Layer 2 of a small transformer language model trained on English Wikipedia (13 layers, counted from 0, width 96). Numbers have three digits each and are written without spaces.
Take only the direct path to the model's output, skipping the later layers: a vector added to the residual stream pushes a token's score in proportion to its dot product with that token's output vector.

Output vectors of the tokens that the questions are about. A number n stands for (n - 500) times 0.0038.
"otes": 530599497608707419683593596399541403567420334521572389545552307536631537305503659299415395534645481487420742480553583364543606454525528490343377463471443411651722411344644439520462592471601464532368491488636591436466624413390470347668319551676422550628189493601319578427603356516510455556
" club": 543540640651659479595473399390579511522416448498380426469544478732483442482421625446484411419347492370579710498460547640474474630674466521242468464433502432584599587492501351408531351631492415314498584505481622585525523673395504537647525401501395458342526585605550358530543327558585451414
"hern": 574603650564593313499410562398415651452416570438446500402507342584701602547495598420247379447367455525441538546637395666465566415497533536486321650248560514511472415640523526427637467556371473357327538453644604606388355663477523447369596533535422572701500404654684569456428338379489509776
"ouse": 449750553506519376496452574421486631652635474370243589645528388409527423515420407457326446479535478285644529603406254453628623520395435347512439575706621526439514522665507514538529427461268698312444414495676584584470427384395604775505505449730489403467215710573331671556492337496590503679
" life": 532763580545606594500470536418516488584544332597343439468592360500522492343457456492362550431503497606656615520479478487321473475463541422393530416421595512489425420390459366386489640595482584326422566605497525621723447604503691426680427533485376471396229519527581681636438530484550450513
"ring": 598599501510541436516625577434461618670474484367319613528477514453614409421559460517497438608596469434536423378635304477554479543486414318566343514335594673449630553528742456293342427650363594372252515551541592480493701615550607443644401499603417270469540457370516709395383736567329405642
" including": 548556613529488327505456502455351379649520599356525436550609473561645368454488482521482421449404483279592510497584491293438608322769414551345531518402494588559447550447621314440620435517546485437354543485663622601401586610471660507420372488640391592422478517632514709527527650309586380521
"als": 687745453703407452472544404447488336586411587630531367458515403672772449467512460497313275348563490548339609504452583509639491558690471465447629282487415639343548504538623304504494453554420410552388349480576585491551389515522481468431376519708599431701361292511544474592588514662568357523
"ilm": 723576637563434503420637469473497600436453413588479468634461212539567448353571530427312438678463471443529609538538343421558471436435667346313566535644739484413681522357437367504380436716628528470450588491535563656573511568425491275602250632599358312642488331467504397595432468606494539630
"ise": 752464507544507404547440415331650428472540419487294684476526327578372635668429587371282476517544487477588592647423477405567609336614542310507459486310478510557672681411503717499321696534424630406590493514513637549482571396351439406560447388472585469466275426472638770424539596365589540489
" medal": 562724520543810497603483252493633659366587370552480213372582359708553440234460643523369337597520470487585555432507490670454623427586531253454558443404595398494494383427535432590470329609480480449522427520516584480587385534545817414510534640559332390353327630573577449773608325597401431522
"ous": 619460559577449352844461470431473542728539464310275420636511411403525526590547366399475427584494488512379398450550716544609471432377500447458366468383531595616311465523455430472705543518439718554418442517673545567452469449518529587421503437758439377432270653412476633500600408551621500549
"ass": 411566491552441336498553512381449497348407399531592429685411443646682602404605456545428522495442469540511493458495336711563427615729578522536517426607558512625430505499534502362481462599437548576251476439472475559440540333479511545444530471681335390621426453496261587504498563559600476671
"areer": 482593547622649500629453381410642719612298311510387333609513505411748493367303544304582562427253449522722711596313454528572676378438628486372618619560578438486458435517540345437507431603465588454388669530555592522606333564504570285517384432419287251470279612560406691664588651515346595593
"ife": 649646584520769321520592436518392496572758339641282415606521429574519512378409499531408450435512488637821590580334378634446489465448602410547408612625633577415446328611521391366440493680353569379533642405573597599475572330447468197593454480500449441621291388485530659580351408446463386690
" family": 501715538474535572493482421409466591615535387585377394467606438600478523482539532419308482456498481474750569502359354501448451425366429534485619526491525562588464309389364441491526474655456543427591578517453404485809615548466488657499518436612384622452466500623594573662464468358548256463
"ce": 595575549426582543513639626286503496669405425569584500598548273411421473527540592380564510509485498542620741619552444293527493597549359378541307314262338360525729527353557433324340542471491490521437705467554500484524642640460463418564561475493809439605347511462653535606506624383421328428
"ography": 624726433633388280439446513352348436519556517617260327597633468603668564351301415505432465399480479422588716507467317438544680349445418531576549437509452672558395565366407341589566642692637503493540448524635474586755357459562671403457544575515374356515327369602280654616711505426566500547
"que": 501390554465529259603560336367447644735421431443451470619623363527519402451651558410369537576336496382611525772423547552494705585476407675638475594122437532441589456559433360507355471440473411427462582425718387368500445425556601388503609481501610509477309508631704736577500506500642452472
" Cup": 536511494653670469593655374467576690503410359523537331485611449625434451410391474480562361375367496383500640555360530537534537694488381377363477567650599407475518442545547337425435377429443552426558664589514607522569632656372562470475366392579474486443392349585556503611690501647469530388
"ives": 569544455560465471497594581367551443565539629494471610442543371454814365428446500506249230490650484441561696589348452640543419610523573511509324610668516357478368508662470521494465497664329555469569608386631691639504499454548594354613319375604438374578208458480360685643519517299452317539
" album": 653614578776492499378607431482395465444513529370359578638592431495450387387469609512463510476400488323551659599502455571405626478500478460301499607306632534502433419448670277709394299688580581488571603524507500462653445562281749203727582653514274512514507485632489552677562361316303400438
"ish": 764567530585611385579406560274640702575622366453532567356464576553458332577555462450419423594637494498620575352619486458512456349619564442477320554437564357561466641415422526431636609656472449475536435540438428610552514387335325560509409471595435343530381468293617530736377554542489584390
"\"": 486543461435418535593349647439334397542381416482501528613526411377470456478558462548438389411611515661586417451501539574596757387429522470699559587430640334429409541580657559464513403465456522258571521479426437495538504500302637439601453657641534546362558244500465789691638362401556569436
"ice": 597522486357544351655330566295559463627584397576447484462508453593544604448271422523373406537540492476637653594610544641565566525767488398438418503582530288558587777381440532469545427515526578454500497463769534479628631344324364403503598462579366512436395380523530631494343410554458383477
"day": 500512445525606419219656648243625537625557312304358565451590421608542316368524595503570356543670498245719428374548438273390608474536491508422597665608619655350691477736218539423664537200239585022611535554465486504615500649500793543724522495522273352637372421598462720646520507290590408698
" she": 466723612623449472583339456448500427564650536421367327532525454488496485556437361555484432556473487546578573443480560447438564517319365438493446603278545464511507484504562396447464533622555438383443485505504608652712358514629515388561440431456407490377637457620683573474544502514730400603
"ering": 696582553457527323497411378371494542757355542252361476402563487674565570519365707415370351456347489765540721539529441516453501294643497511381461518407538567381437718494367344262513349584563583479314465535592363484483524546513652560625403654674524519643337638365391664542571575622458477535
"ards": 661416642702668630499422397416518503530431530591393276530558371461845604391369412517466486254619489496459554493536438388449414589366509519525481637344347597374476533567430427410379626603612448345318615529628588549600571387334648535581431404643553481530314451354418605457599556518515525792
"ers": 474607530497498390603388337350442367676432564407459588571477479396763571288368488477494238420417492503275731622408447543500413455531513457550526519444495498520520622507488541418432503629673318537462497559429434343533508383445422701664467676734685563603468611440530530575520584586447518393

Output weights of attention head 2. The head adds the sum of these rows, row i times number i of z. A number n stands for (n - 500) times 0.0024.
o0: 531537376712571332400636422247458590451709842322254399540567590611572203472494514388255404571382443570304462602043702565464671522480601776530651305320576443526456691558552621431551617607412564358715540467337425435592749413514363829383514370433468747488397370710330506357443638641144542836
o1: 270538694627299535577405644557505392491540428577740373339494508403508635649371504581226368814545402242456765604404542555410522424574436400730271661478337317548412768468513519391573492427333534557291641449550592583607527455509211581594548388388648354678578445402628533485353436542590705500
o2: 273548394519348496592407417464450542650658512546355463549428551403601535655485356725594762378475580481486579660597538344488414513465388412295439461491470453467645339384701576518732467571546586564547432370627437337704625432677634461446513581460535526453481622581232394304437556303517459624
o3: 460583420553661626373460468323450374336530466548549442365480586644560440469446627724566619648435778284397399543531393412555600923517437330645237465365607608595363533354394604426608432525444662389261578640535579636492396519462548533516300587509429354465413585425455406722654442634321405648
o4: 663567417773465343572522610388559378593356467561679369517516439648308512439389420512461459340340346686650441541240566377522415269566557502537501555505523395507688517566623609458385453421762365462587523494620547362536520490549616573502256452299684416514774606423413372537270608479701768374
o5: 458467532462453339316479657622457609549544554590439565584502701458521608477405492595599516438630344459376341424484148535401520432707710568433682309567202628670589620482422505514539592664371500610426580533673652257501641466558682397294343331458446442364781354339631627451437425568509466444
o6: 476461396418561540501676384493613310805647269575219808693381667515515571327485542624572513266651658491324429422206302356576657359629523527488662692432258442617464442564554385477278347689463388538637431835529480704501314720490503479474580427510433212469399175173559885710422751642603384382
o7: 255315423422984500437797581648456573624488635345509398693367278610448205327583588693569557347454381460448826678401459370408569350712518415620501501465498670592422524600588493444420455564300596302352456623394835465678228433622444501769506467412573351296414440478584440364469598671566473402
o8: 588511497419405543616455577592766437629446498401244476367668711642658475723714446491519487576520346556444562372307698735495564481532362574504569401508600512494314400425543770402550591338754290302624165451511689180340683572428501565497619473417665563502524325311519342468621483386283360551
o9: 538671557616418701625424416477488564539384442425435501514314543541451458440387526544623504420402858462441280302429732582520513358572674427455242473480590443385609561457398568562322545560448518657475648600345492484557366550503628301716474436639360647594696430382471422445352328678692493396
o10: 519665274666575421539465554520537219463473379416556590374607786571773540314572437668397485302688439608497497465295628333586418321470486468344616677583338461580653390518703512431452504556385550458614627466527318561324662595446748696333383511349548637371493482491348448373440577254533578648
o11: 596347611363515290537721521468702731308510447428567535746701574315360416812234466182319468549546468671553324547536389420527670608584578606514486348501397469506522617614289599530411339346440639498518326458529455477536354469642416348540551504540388569465568558409396528714479614618465670429
o12: 561594470638324550291619517472846556511529571504503299486435502562573509465518532378145736777572456486577352610218614576584594277617647535362404683386460372406580355366518489471343409553412491644251644381604522417629263500458480584612393251542361348618514436486483473874474564698445824520
o13: 374341556528302593599405379267658338450664648544304483338539423221455407583615389556613524219413355607521361485624503496379570657573373339349415801404664466428458494598177609671403575663577595570563523668604724222515540657357479665473481658662758708377544510547783446492454466332423555278
o14: 473405505385411366762586493331528486617628471407488607597634315408298377440441253572478645433614388509512394455379684514541564534309455506579500328523516547541504513514536595535599547236532504600712373635530747537492190592529382599621527413460555686380578484676492481312510422466711689277
o15: 553583657420492692325508427524398567412662538570678681596637427388513491578365283514430647480444738538491353524364463530714688585406605672589501475473510349397546472369449545495566512452558522404762507601597398657364435339504298568426605261467313105594606302456406686653411492555408390525
o16: 530380423360510623386443614514565588379309495581669510383672818562394617637488557649574612530543409559455364381552608801472411500511434530529534344629635404669416368403588466639461448310759311348507325474672623238321288521543713393480427583472380570374486402342406455792545442484489524576
o17: 279516572599563513619628647352481521516500610200489339764584541801486299429495704471558556480651381473452363506278446698431338554545423585466534403390500644544600346477592522556437409708594476446497226299571456305634450326613700529402439572483457544639396516453373320415500510537601703706
o18: 628524526505463617372594431440745303587280401567503653461414264441529606444569627566359349551494441520629542468658501523666570415479638313481467695580346648499352678595420436426227480404675577442468717477506569356528539576567546644519294364739531463289413503445588253398728416513427413486
o19: 626539397553439316475543690644492338536550496557240663527446465559479751345654570489598607729668575362235570521505392521525492522724304524440456284423607597594371653399670437341424519616543548632296328412578519493828210465568598384490461712478691476543414568297317283669351531540299415430
o20: 401636558386681399407602645478657358626617538600762402331525661768600651669439427508516250288493405551484736424537384206480453605617426262661504602624296494557450380474392681311500499516468540428321537583575488527361507426522322654517406410458637480237623490497805479571566605325572255475
o21: 692520329532704503554536621683562222405409332665670463585513483538459655258444415501609444402506608430572645582559518446522324397385453385409670373489630369486566596646638304460366480449574670507632480629517339489508355341636471398501399435448537399603712508507401455527394533531475591478
o22: 545514306590644414697621400534400490321161344338412379499395459554464472704534625593367269627453437506520559653584755457400454411633514551651456495712569488331519515604432531596588621366698458372530528455277322687536597651428539408667445667464586510547376634431326647301478482536432429470
o23: 683410445580777536486434434581368565595409349485541477335171571424164680546390203622462267563159599347619459534393627811422409574312371366604435662477578528770432503539690410414734476522425339406590676457494576668621370677689588597474527572420196695364481343629362473582474523558675358790
o24: 511219348503320341583534614615393543502494745346354478403513341267606426757461321461448613623470173520583547426560290601268477382499408622507492579321600614618592581515655337676750591732538447562524597310593351732537423435474502327501876553593579362314471410534545733565394762601409380320
o25: 365763586327499539446348717579185508538495394489601550544477609304400271708441392503413362334570440508682507708586702512424705406382662241724638447312806564599471371484513862380482594580385500272244499534584667387751223410443439740607554409417608378266294466655607558626506385510651320516
o26: 588511474597565397539595375352443591434607816718544410449414407453500599307560462457362604684491492422423420321484634547416452794246425460193346637480267549626221497534451502477777524478387472522267703373568758467468446606265361515713416497609644751538401485811749536538595391412634548236
o27: 900514355434560461548638511473523448450478480377563650370464516704467604426503376434504303453346415546510437509347555497577557544439410610242560511251607509567556567613504557384623430682317556307326654530544454441441559660296586577617454576312609498468520412547420730782477476486333487556
o28: 702713459551710522400475497624468400390541660534665628429435369374695563533431470387644384580454628723418530685426391334421499649662541657544542538550621254397268419468547487554450528385531360378295372557575422286670474452531467310497490667570726598591491513330475453433463480572312360506
o29: 364375739645576405543449435485469445512383391452403494632626393562417394400423456514594574527474545512471574632580381549600674589449337546538441694431511633555575393674520596272522631488570475437619424361640364544661612413286536668330497494602531258751351581414429463491355640437447514364
o30: 599525518456579451507544518533453658524435520182754383491442614736505404126543499350768568407623356713574391340486485603565476660457476624433393405707675606403455401477643551493595545453600358609313473557441660535282249537388391389518480620541577465391506538762601559387521406400482417406
o31: 710467497353299439750699605439661546315618457359560540271627569561746596647412371437526255446345622491368585481443565308435700505733575610336382374385453520516605692516372645327466448623320773450384659583467542443263521540494445403613568415466646466691684404253531551596506617306263492419

Each question shows a token from some text and the vector z that the head gathered there. A number n stands for (n - 500) times 0.0098.

"ot": 577608484615550423526327501488611397582570369460304557670548686591496564641416788582486657504514
Pushed up most: "ards"

" was": 580653300618390264664230448491545341429425463487214404638443700521617695560578696526349593511385
Pushed up most: " family"

"ib": 651529395682437373659462456532553325573413543444341642535702541638534629631474863660417566617359
Pushed up most: " album"

"ail": 663760263645756421692441263601668399648262391536268613636485590857781685521665606612478713424338
Pushed down most: "ous"

"he": 557599368493619403680476444559541190561430497479183510681579449587467527679368730449426794525292
Pushed up most: "ards"

" l": 657516401660430316649433482492538313461490549489333638499637541639555639677498778658434613605384
Pushed up most: " album"

":": 560668475588554518620473551439559420539426538480335573603695564621535557730522728501414648536408
Pushed up most: "ography"

" It": 674656288544474173465322424483502439469474572414274627610422598479654784632613759552365602553269
Pushed down most: "ring"

" an": 679626264558421276449245449465424495411427551508286612559474553536628752694628671615344650569335
Pushed down most: "als"

"ud": 475642428683512464677417221584546381775301199352318808492768462696535631668235775505576601608212
Pushed up most: "ilm"

" as": 601653476591432326566344590476602456397506640433322548544569677557711639646520630439398676542444
Pushed up most: "ous"

" N": 556643533614625443456364547548639398403540544448377599603573618610652531617571724470517650558465
Pushed up most: "ers"

" R": 723601404575556341570325479487555434532466411512265584554473684602566666625599720601514659533455
Pushed up most: "hern"

"is": 612650399330633425489492577383504502516486579336357675699611557598662504736534654507413646529319
Pushed up most: "que"

" he": 666664416663291205632310503459449346400419436563109329475436768506625680602834693633392531514431
Pushed down most: "ilm"

"ul": 659733332536773305647512433635642307677387541451137575755522605720663680563393791568419711463429
Pushed up most: " Cup"

"ter": 528604461518588413631432335502503517618603581472213580658554534554497506746436818439378739547357
Pushed up most: "que"

"order": 463677498497562545613408458411564479427387558472387624469577649694548524723588561450375609537391
Which two tokens does it push up most, strongest first? "ography", " she"

"h": 555501340598528366674381559541645387440447701599457528495528586587643674676586655608456513661374
Which two tokens does it push up most, strongest first? "\"", " she"

"aff": 634765505497667385512348457566516450621535475443272679613576573648597501609369627359491684455342
Pushed up most: "ers"

" used": 608650451577691255591549601466650324455486589309359658647624609622730736614545761583325694464359
Pushed up most: " club"

"ster": 587595336524563436715450518545539214549432458496246464704582457571435649650321760474413763521311
Pushed up most: "ards"

" 199": 620557445448656320590397580558702288409467590390251438739582552668610641598383743562445606448470
Pushed up most: "ers"

"M": 628604417479728380527380435626647454592478602515369622689513554681604632562486716532466641529392
Pushed down most: "ring"

"ind": 521585517643575344734368573506655308485482448513365591627569630651586620535450617489452721456426
Pushed up most: "ards"

"ate": 535570330605372357675574476350568344451450362263212446769803617642828529773351740592479703489430
Pushed up most: "ering"

" team": 732553334578553365524614598482650333560498564290370573742573595544670732628596856595343634590306
Which two tokens does it push up most, strongest first? " club", " Cup"

" Sc": 574705460633563507563404389503568425633314270414349718468658587691547619675402699530504604578396
Pushed up most: "ass"

"y": 472664360559515528740461440510634326572561493420344468846583654600426677538469786467376623499306
Pushed up most: "ards"

"ir": 625707391567554473912654499509576322691283494503135478586719482672514605774506767627305743460486
Pushed up most: "ring"

"(": 397582493666512444495500436419582415348478539350429656598734548650660520644456741464476732587368
Pushed up most: "otes"

"le": 385779458757509289592550390384481242363492511506113288702617915728476762493528733401533681508419
Which two tokens does it push up most, strongest first? "ce", " she"

" the": 655646362555497353602299397496574417469382461536253597595484658557615680646668593541365673560360
Pushed up most: "ouse"

"ents": 599597397587560413640486627477673344571471518412419610695627505542628546647514718529410632512320
Pushed down most: "ice"

"a": 608751377501618447683501544608546372598577620494215457793528608527490683655488862515367687453499
Pushed up most: "ise"

"s": 477594436601589425512431502455636358332439547432339537630614602674660511594447708539434679587492
Pushed down most: "areer"

" with": 596526589574494418619441619364614466385422587411402670399664641578640614666651619537539695616330
Pushed up most: "ography"

" car": 703686394651683438595483658477558439628650599401317634802571723585476566475574858563316702344438
Pushed up most: "ise"

"er": 521707355549582455687507484432509368607426487497222456650664570678490607740434768550403638484373
Pushed up most: "ives"

" &": 660668476644564344380461629434553458496314538434365693629674679679673616619477637431511580610362
Pushed up most: "otes"